Layer 10 of a small transformer language model trained on English Wikipedia (15 layers, counted from 0, width 96).
A neuron's activation on a vector x is SiLU(gate . x) times (in . x), where the dot is the dot product.

Input weights of the MLP neurons that the questions are about. A number n stands for n times 0.0073.
n2 gate: -29 -12 9 -37 -7 -10 32 -40 -40 -29 18 13 -9 -18 14 -45 -33 22 4 -28 74 -18 -2 5 -24 66 -16 -5 -28 20 18 18 -19 -7 27 -33 40 26 33 -27 11 -2 52 -11 -7 -1 -32 -22 0 -5 -13 1 1 -19 9 -32 30 -2 -27 -50 14 -54 -23 -40 -16 -53 -10 -6 -2 19 40 -44 17 10 10 -21 -5 -8 15 41 -8 -18 -28 18 34 7 5 30 -38 44 17 -8 11 38 6 10
n30 gate: -17 22 -2 4 -1 -18 29 26 32 -39 -9 36 -22 -4 -29 -14 -14 14 2 33 28 -35 -7 -27 -16 7 -12 21 -4 26 -1 -18 25 10 -8 50 19 94 -28 21 -39 2 -8 0 15 -4 7 -38 16 1 -6 -17 28 -7 43 -26 27 -25 8 -26 10 -23 -38 -18 3 -21 17 22 17 21 -17 12 19 -30 -14 26 0 32 -3 23 -1 -52 48 -12 24 19 33 -13 12 9 10 27 19 21 33 1
n58 gate: 11 -15 -2 35 -35 36 24 13 -53 -39 13 1 -22 -11 30 13 -53 6 4 -3 -17 -34 18 19 67 -12 34 -3 15 -37 38 -21 -2 21 29 -19 22 -2 20 -30 -21 7 -41 -27 -17 -14 -4 41 -6 -11 -27 16 16 4 -9 27 -47 39 -2 -14 -5 5 -24 33 -3 -20 -34 -10 28 11 -35 10 54 38 6 56 4 33 15 17 20 -56 -14 -11 -32 -18 -17 -26 -1 -41 -19 5 14 13 2 2
n93 gate: 22 -3 27 -3 30 -50 -27 12 36 -14 18 -17 -9 29 -33 -13 -4 6 7 -14 -31 -6 -22 -3 3 -4 2 10 -5 -58 -21 -11 -20 3 50 -38 37 5 33 -34 -3 16 -36 10 4 15 21 -21 15 -3 -35 4 -9 68 -14 20 -35 24 -27 24 -34 11 15 32 -20 29 32 -7 6 6 32 -5 4 5 3 12 29 6 11 -8 19 -13 44 -12 8 42 54 1 -26 10 11 -43 1 6 -14 -22
n126 gate: -11 16 -32 26 13 16 -12 10 32 -31 -18 -7 7 13 2 -21 -9 30 46 -35 -21 -5 2 11 -7 7 -3 2 -20 -19 -6 -19 31 -1 5 13 33 -27 4 -7 21 8 -30 2 7 -26 -4 12 38 20 -7 -3 -23 -4 -14 -7 2 -17 -38 -20 -16 1 10 -23 -17 -48 -3 -14 12 -11 1 4 16 -3 4 24 -7 1 21 11 -6 -22 14 22 -13 -5 3 -1 -11 15 4 -3 -11 -19 3 1
n162 gate: -7 3 -14 -1 12 9 7 -7 -15 -28 -6 2 10 14 1 -7 16 25 -14 -11 -24 -34 -14 1 33 4 -14 7 -18 -1 12 4 -6 -11 -5 25 -1 -7 12 2 32 2 32 -15 -14 -16 39 35 14 -15 14 -2 23 -9 23 1 20 -28 31 61 -8 -18 21 -26 14 10 37 19 21 5 -14 74 12 19 -19 6 19 -31 -17 6 54 29 59 -7 14 3 9 -27 51 16 10 -25 -9 8 -18 48
n192 gate: -9 -21 10 25 8 -39 4 36 5 12 33 -5 -4 -29 27 -45 -5 -8 -3 -25 22 26 -49 -91 34 19 -31 -6 1 3 30 -29 -29 36 -18 8 40 0 42 42 3 -57 -12 -42 16 4 -13 -59 30 -9 29 -24 11 40 34 43 1 24 -3 51 67 -31 -2 46 16 30 71 7 4 -8 14 38 29 38 -28 -4 -19 8 2 -18 -19 12 20 -33 17 -46 15 3 -43 18 -27 27 -10 1 -17 16
n208 gate: 40 -17 -26 11 4 -6 -60 0 -14 7 1 31 27 -13 -25 -29 -24 18 17 41 -13 15 -41 19 -31 46 17 -4 2 50 6 -24 -27 -12 16 -30 -20 -32 13 -14 23 33 -2 16 -12 -13 20 12 25 -28 -8 -4 -36 -17 28 16 -2 37 6 33 12 -67 25 -6 -87 -62 -9 43 -9 -40 50 4 -11 0 27 -29 8 -19 -46 29 2 19 12 2 -6 -8 10 2 -10 -41 -9 49 1 -13 -6 38
n2 in: 8 -6 -59 -20 -28 11 30 20 -8 31 -1 24 6 9 -2 -6 -46 -16 19 24 8 -13 12 2 22 -82 23 21 28 -13 -14 20 28 6 46 41 19 -28 -13 1 3 30 -5 22 24 3 -2 6 2 77 16 24 12 6 -11 48 -14 37 34 -10 -4 -44 -14 36 -58 -47 -1 -2 -48 7 38 -12 31 29 -2 3 -7 -9 10 33 -39 -16 -44 21 14 18 26 4 10 22 -15 -38 15 26 39 -10
n30 in: -9 53 11 -18 26 -4 38 -5 -15 -16 -27 -4 -2 -11 -22 -1 38 2 -26 -5 35 7 15 -30 -6 10 7 39 -45 9 -38 -24 -8 32 12 32 38 13 -15 -32 -10 -8 17 30 16 39 -26 -23 -35 -3 17 15 10 -26 13 -8 14 -13 24 -61 35 -27 -22 -2 -5 -14 54 -17 0 38 29 -13 -9 -14 -26 -10 10 -9 -55 27 23 56 -29 -50 -8 44 -17 -28 6 14 10 24 5 -10 -13 14
n58 in: 39 -5 6 -29 11 -61 -19 -29 1 17 -6 15 23 5 -49 -19 -16 22 -6 15 -6 54 -47 -35 -6 21 -21 -1 -13 -44 21 -27 -42 -31 11 -1 -23 -22 -57 -15 10 15 -11 4 -27 -31 13 -60 2 -12 -2 18 23 5 -17 -4 -4 22 -1 -3 -12 -8 39 -24 4 16 49 -11 -18 -1 13 -12 -2 16 -6 -15 5 -31 15 -8 -56 -22 3 -8 -7 26 -4 -6 -10 15 -41 21 -18 19 41 44
n93 in: -3 18 7 41 -24 -9 -25 0 4 22 -44 -36 -19 -17 2 -5 7 -1 -1 26 13 -22 -8 0 11 -16 17 -49 13 31 -21 -11 10 17 21 20 -32 12 -5 -40 10 13 -11 -57 9 7 12 21 15 18 -4 16 -44 -20 14 -1 31 -3 -10 -19 10 25 -44 24 7 27 -21 12 10 8 -17 26 -31 9 5 3 -6 31 11 2 -42 37 48 39 -22 -21 -12 8 26 14 -16 -12 10 -7 9 -32
n126 in: -15 7 6 29 -3 3 7 26 12 -16 9 7 -16 18 3 -13 -32 -20 -39 -10 6 7 30 -1 -6 2 -1 -7 1 12 16 8 43 -1 8 2 -13 -1 17 -20 -3 -23 -18 14 -22 -3 10 43 4 -26 -15 17 2 -9 16 -11 -8 -17 -10 11 -12 8 -13 -24 20 49 -10 36 3 -3 -18 14 8 -24 -1 -23 -12 13 -26 -18 -10 -11 36 -8 -26 2 -12 4 21 -28 19 7 -11 3 44 -53
n162 in: 30 11 -12 28 0 -29 9 15 -10 51 -16 13 -8 -6 6 -33 -12 20 23 3 -9 17 34 27 -18 -6 11 -3 2 40 11 -15 17 -5 -26 7 -23 45 -33 41 23 2 -5 59 -29 -37 -4 25 7 -13 2 6 -11 8 -10 1 27 -2 -6 -25 25 9 2 35 -13 37 31 33 -4 -2 12 -16 -21 0 2 -51 -9 -20 4 0 2 -27 8 -19 -16 6 -9 -4 10 16 23 -7 13 -5 12 -24
n192 in: -19 -27 22 -4 -37 -51 -48 22 58 19 27 -30 -3 -16 23 16 -16 -50 -12 3 7 14 18 -41 11 -32 -20 -32 -6 -10 75 35 -7 -2 -2 26 4 10 -15 12 17 -21 13 -5 14 3 31 12 -83 -21 35 -31 -31 -28 -30 24 0 14 11 -21 29 10 47 7 53 21 -19 51 45 17 -6 -16 -30 20 -29 10 18 -48 -25 20 11 2 -15 -17 31 7 8 -13 11 13 -28 -16 26 9 -17 69
n208 in: 69 11 -18 10 -6 -66 -25 -12 19 9 -27 57 0 9 21 9 -68 62 -23 -5 -12 17 -21 12 20 6 8 -16 -22 17 -5 -17 -4 10 -20 -4 -13 2 5 -50 -14 29 13 1 35 9 2 -48 10 -34 -21 8 -10 -11 26 -16 42 24 -39 26 -6 -31 -2 1 -12 28 13 5 14 -32 12 -24 6 4 -7 -23 24 -22 -43 30 28 5 -12 -5 11 -13 43 10 11 -17 -14 -40 43 -42 29 22

Each question shows a token from some text and the vector x that enters the MLP there. A number n stands for n times 0.046.

"developed ": 14 19 -8 3 25 -6 27 -14 -33 -11 -11 -5 -27 33 -12 10 -22 -25 -3 -13 -11 -3 -21 3 2 -6 -36 -3 -30 -17 -8 -31 13 10 -10 10 -11 -15 19 9 -15 26 -7 -40 0 -26 15 73 6 14 -14 22 3 1 0 -30 14 16 -12 -21 -5 -3 21 6 -4 -10 15 8 4 1 10 -10 -17 20 44 12 -7 -7 0 -14 18 -12 -11 -42 -6 -11 -18 13 -2 -39 -16 -10 -5 24 -3 14
Which neuron lights up most? n58

"und": -5 -14 -13 2 5 -22 0 -26 29 19 -12 3 32 -15 6 2 5 -23 28 11 7 14 -15 21 14 1 -42 -1 -18 -10 33 0 11 -20 -15 53 -27 -25 2 -21 -24 17 49 -2 -6 -21 0 -3 15 -7 -48 11 -2 -14 33 -1 24 30 -3 -36 -3 -41 12 20 23 -2 0 -1 -10 -22 0 -17 -40 9 9 -39 13 -35 8 -9 8 1 52 17 -10 -5 3 -12 -25 -11 9 18 -30 14 44 -16
The most active neuron and its activation: n208, at about 6.6

"ri": -11 29 4 17 59 -15 14 -20 23 -3 -16 -6 27 16 -18 19 2 -19 -5 -7 -30 -4 -11 -2 -32 -8 -57 7 0 -17 43 -13 14 5 -9 17 -13 -25 19 -11 -20 22 3 -24 -8 -51 21 29 7 25 -37 24 -4 -17 -5 -16 3 24 -18 -16 11 -31 8 7 22 -6 18 14 33 41 1 -3 -23 1 6 -35 -17 -20 8 -14 -9 -18 0 11 -8 -17 -6 -30 -14 -26 -27 21 -10 9 -11 0
Which neuron lights up most? n126

"Un": -20 -6 -23 10 27 28 38 -7 -44 -16 -19 -15 10 -2 -19 -20 -33 -6 11 -16 -2 10 -32 19 6 -5 -11 33 -33 -24 40 -16 24 7 -10 20 12 -7 -27 24 -30 -9 4 2 -13 -19 37 40 -5 24 -26 5 -29 17 -8 -26 30 -1 -2 6 -13 -31 16 26 -15 29 30 3 -7 -11 18 -7 -23 9 26 -17 -18 13 -16 -3 -2 -11 40 21 8 7 4 -4 -4 -27 -21 -12 -3 23 3 17
Which three neurons fire most, strongest first? n162, n126, n58

"he ": 0 -6 -4 -25 30 -7 0 -1 1 19 -14 -20 -19 38 -1 -5 -21 -43 5 -35 -16 -1 -17 -5 -10 14 -25 4 -41 2 10 10 13 -11 -9 21 9 4 -6 3 -22 24 -6 -16 10 -33 26 68 2 5 -4 18 -10 12 7 -6 34 -8 -24 -22 -3 1 26 5 15 37 16 2 4 0 15 -14 -18 18 19 19 -41 -5 9 3 1 -4 -1 -33 -28 7 -31 -20 -8 -35 0 -18 -8 12 -25 11
Which three neurons fire most, strongest first? n162, n126, n2

"oc": -25 16 9 -9 16 -29 11 -31 -18 9 -31 -10 36 -3 20 -9 4 0 -8 22 18 -21 -15 -9 36 -17 -45 37 8 18 9 -14 12 -31 -1 6 -47 -30 1 -6 -44 -17 -10 -18 31 -21 33 33 23 -6 -35 -4 -11 -41 10 2 -14 9 -8 -6 4 -16 16 13 3 36 18 -12 -22 8 -23 26 -43 1 0 -22 -33 17 -3 -19 -5 -2 4 8 28 -9 10 5 -21 19 -24 -41 -17 15 -11 -17
Which neuron lights up most? n30

"E": -7 13 15 13 13 22 12 2 8 -7 13 -21 -6 -13 11 11 -17 -44 12 2 -9 -6 -30 -7 -10 13 -19 35 -14 -31 0 -21 28 10 -30 9 20 -33 2 7 -6 18 -1 31 18 -50 31 33 -14 22 -33 4 -5 11 0 -13 4 11 -14 5 2 -36 14 7 11 47 15 -16 5 -2 18 9 -4 -4 53 36 -14 6 -2 13 -11 8 40 3 -21 12 -17 0 -18 -19 -44 -30 -10 19 -17 10
The most active neuron and its activation: n126, at about 1.3

"ed ": -3 31 15 10 24 -17 20 7 -23 2 -8 -7 -5 13 -1 13 -17 -32 -9 5 -20 4 -24 -4 -7 -4 -32 19 -11 -2 -3 -29 12 6 3 10 1 -18 -4 -4 -21 39 5 -44 7 -11 5 89 -11 20 -13 5 -1 -11 0 -23 6 -2 -14 -12 -16 -13 20 -1 3 27 -3 2 19 21 9 -12 -21 13 31 1 -11 -23 0 -10 12 -1 -12 -6 -4 -4 -11 -19 -5 -26 -5 -12 -3 27 2 9
Which neuron lights up most? n2

"83": -4 24 5 -31 17 -21 23 -33 30 -15 -5 0 -8 -13 4 4 0 -28 -3 14 -29 18 -6 7 -25 -17 -31 18 -27 -20 4 3 23 11 -27 -9 -28 -9 39 -2 -72 28 14 -28 12 -14 9 39 -3 -11 -35 -9 12 -20 18 -18 14 16 0 -19 -21 -14 12 36 4 36 19 3 16 0 -27 -33 -17 33 15 -5 -1 0 11 6 -25 -3 25 -25 -7 36 -16 -12 -21 -21 6 21 -7 -3 -3 1
The most active neuron and its activation: n2, at about 0.73

"ac": -30 18 -6 -3 41 -7 22 -8 -20 -15 -11 -12 12 16 -5 2 -10 -39 27 -35 2 2 -23 -10 22 -28 -26 13 -4 -21 -7 -20 41 14 4 7 -19 -3 18 -6 -8 14 -10 -16 -13 -45 32 21 14 24 -37 10 7 6 11 1 13 -1 -22 4 -33 -35 -2 7 -9 46 37 4 -18 25 11 -7 -11 21 37 25 -21 -1 -6 -28 -3 5 16 2 -4 19 -7 18 -23 -9 -37 -34 -39 18 -8 0
The most active neuron and its activation: n93, at about 2.6

"end ": -4 -9 3 26 18 -21 32 -15 -31 2 -30 -5 -34 -3 2 4 -27 -26 7 -13 -15 -4 -18 21 5 -16 -16 0 -11 -2 7 -21 24 17 2 2 -5 -11 -12 37 -21 33 4 -9 -5 -11 -6 55 -10 24 -22 20 -32 22 14 -6 39 9 5 2 -25 -37 33 -5 -6 43 33 -4 2 -10 -3 -27 -28 -3 35 11 -2 -22 -5 13 3 -12 -1 -18 -11 14 -8 1 -21 -34 20 -34 10 -14 -26 2
The most active neuron and its activation: n162, at about 1.3

"part ": -1 5 -14 28 42 9 27 4 -13 -22 2 -29 -5 -5 -4 7 -8 -15 3 4 -35 -5 -9 10 -16 -9 -16 -25 -22 -23 -4 3 40 33 -1 8 -22 -25 -11 26 -20 26 17 -30 -11 -23 20 62 -3 27 -25 13 -33 -1 9 -20 8 -3 10 -28 -8 -16 19 17 13 16 36 13 9 25 30 -39 -27 -18 10 -39 -10 -16 3 -9 -14 -11 6 -10 -2 -11 -3 -9 -20 -7 22 4 4 13 -7 -12
Which three neurons fire most, strongest first? n126, n208, n58

"int": 12 -2 7 -11 46 0 0 -10 15 -13 -37 -10 -9 12 -17 -9 -16 -9 18 -12 1 11 -28 12 -16 15 1 24 1 -3 12 -25 35 19 9 15 -15 -24 1 -50 0 -4 -7 -18 7 -30 30 6 -12 9 -18 -13 6 -31 11 -14 -24 28 -4 -20 -3 -34 11 31 -3 18 40 20 -6 -20 -7 -32 -29 43 2 -12 -48 -21 -33 -4 -7 5 28 -43 -6 -3 -25 -6 -22 -44 -47 -6 -23 -2 10 5
The most active neuron and its activation: n208, at about 9.1

"le ": -14 9 9 -13 12 -20 -23 -14 -12 1 3 -11 -11 -19 0 13 -22 0 2 2 -10 10 -5 -12 2 6 -17 -15 -23 -9 -6 5 0 18 -2 21 -56 -13 -5 32 -49 12 0 -4 33 -24 -19 64 -10 -21 -53 10 -27 -20 5 -27 10 23 -4 -2 6 1 7 37 26 28 -24 6 14 -21 14 -21 -22 13 7 1 -7 3 26 12 -10 20 -39 7 -6 17 13 -30 -21 -32 19 -6 0 -1 -9 -33
The most active neuron and its activation: n2, at about 0.47

"after ": 4 2 9 11 19 -17 24 -21 -17 -3 -28 -13 -1 17 6 -8 -13 -21 -4 -1 -13 16 -18 -1 -5 -3 -32 9 -11 -9 26 -13 16 2 -6 16 10 -18 4 -18 -12 37 10 -43 -3 -29 2 87 -5 6 -15 -9 3 14 -6 -21 7 -2 -33 1 -34 -16 -1 6 -3 32 12 0 20 1 -8 -11 -4 -1 38 19 -8 -2 -1 -4 18 -12 -17 -19 4 -1 -27 -4 -25 -17 -12 -5 -4 14 -10 2
Which neuron lights up most? n126

"\n": -4 18 27 5 17 1 2 -7 -24 -8 -22 -17 5 17 -14 -11 -18 -15 -4 -5 -14 19 -9 -4 -11 -6 -46 -4 -16 -19 27 -13 9 -5 5 25 32 -22 -10 -23 0 55 -6 -40 10 -36 -8 76 12 7 -14 8 20 1 -9 -13 2 3 -27 -11 -29 -12 2 3 -25 35 -3 3 22 -2 -10 -3 -2 12 31 12 -2 7 -1 3 19 9 -9 -14 -21 10 -29 -17 -8 -12 -14 -6 -12 21 8 8
Which neuron lights up most? n58

"by ": 0 19 15 8 13 -3 14 -12 -16 0 -15 -13 -1 12 3 -3 -19 -22 -2 -4 -10 13 -14 -10 -14 -8 -33 0 -10 -15 31 -21 8 0 4 23 17 -14 -8 -24 -6 48 8 -42 3 -34 2 88 2 8 -15 -11 11 12 -4 -28 10 -1 -26 -6 -25 -17 -7 9 -9 31 2 -1 22 3 -5 2 -3 7 36 18 -8 6 -1 -3 14 0 -25 -16 -1 -2 -22 -13 -15 -13 -11 -6 -11 17 4 6
Which neuron lights up most? n126

"career": -11 16 -1 9 64 -12 5 -26 -2 -39 -20 -7 -12 17 5 5 6 -24 11 1 -23 24 -8 -3 -30 -9 -36 12 -25 1 18 10 24 6 -3 3 2 -3 -16 11 -53 49 11 -20 -8 -48 23 20 -14 9 -22 14 7 -29 -16 -8 23 -6 14 -45 1 -2 18 16 5 29 14 13 20 -6 8 -24 -35 7 0 19 -17 3 9 -27 -2 -6 36 -18 2 26 -27 -20 -17 -29 1 34 11 15 8 17
Which neuron lights up most? n30

"ol": -49 21 -7 35 25 -19 0 -6 -16 -23 23 -1 25 -5 -8 0 -18 -37 -5 17 14 -15 -38 11 21 22 12 38 -1 -4 18 -2 -18 -4 35 6 3 -22 30 -7 -17 -19 14 7 22 -20 13 17 -1 26 -28 -3 -9 18 10 -2 -14 -27 -7 -34 -9 -25 35 0 36 38 5 -19 39 -14 12 9 -32 19 1 -1 -18 20 -27 -1 11 -26 41 1 18 8 -18 -13 -14 -8 -44 -32 -10 4 5 -1
Which neuron lights up most? n192

"ed": -31 18 -21 -24 13 10 32 -29 -4 -15 -17 13 -9 -5 15 -7 -3 -40 25 -22 7 19 -47 17 -18 1 2 41 -19 -41 8 -7 24 3 -6 -3 -24 5 9 -3 17 24 -10 9 -11 -45 21 20 -12 11 24 14 -8 1 6 12 30 -6 -4 -7 -37 -28 -15 3 15 51 -3 0 13 21 20 -9 -27 14 34 24 -6 1 -11 -6 12 3 27 -28 5 -9 -15 8 -38 -46 -27 15 -20 22 -16 30
Which neuron lights up most? n58

"or": -32 36 -18 -10 16 -6 22 -40 -17 -34 12 5 -10 -3 33 8 -11 -33 17 -1 -15 -2 -23 6 -27 -25 -50 25 -6 -12 -1 -20 1 -10 1 -4 -21 -11 10 13 -8 -3 -16 -6 10 -10 18 19 -3 2 -7 17 -3 5 21 -17 19 34 3 5 1 -20 18 -4 -15 38 -42 -49 28 13 -10 14 -20 9 -34 -42 34 -29 -5 9 -26 -4 5 13 27 23 -2 12 -14 -26 -29 35 -11 42 -5 -9
The most active neuron and its activation: n93, at about 0.14

"enti": 12 7 -12 4 57 -24 18 -20 18 1 -25 -3 11 -17 29 4 -2 -38 28 -10 -44 3 -11 -14 -5 -20 -41 30 -10 2 24 -24 11 20 -19 33 -7 6 3 4 -18 30 27 -32 7 -49 24 13 -3 -28 3 12 -20 -26 39 -16 -33 4 -6 -23 26 2 18 11 6 17 -4 2 4 11 1 -8 -26 10 -15 -14 7 -22 15 -26 -8 -21 23 -13 23 3 9 -14 -31 -21 1 5 -27 42 12 15
Which neuron lights up most? n192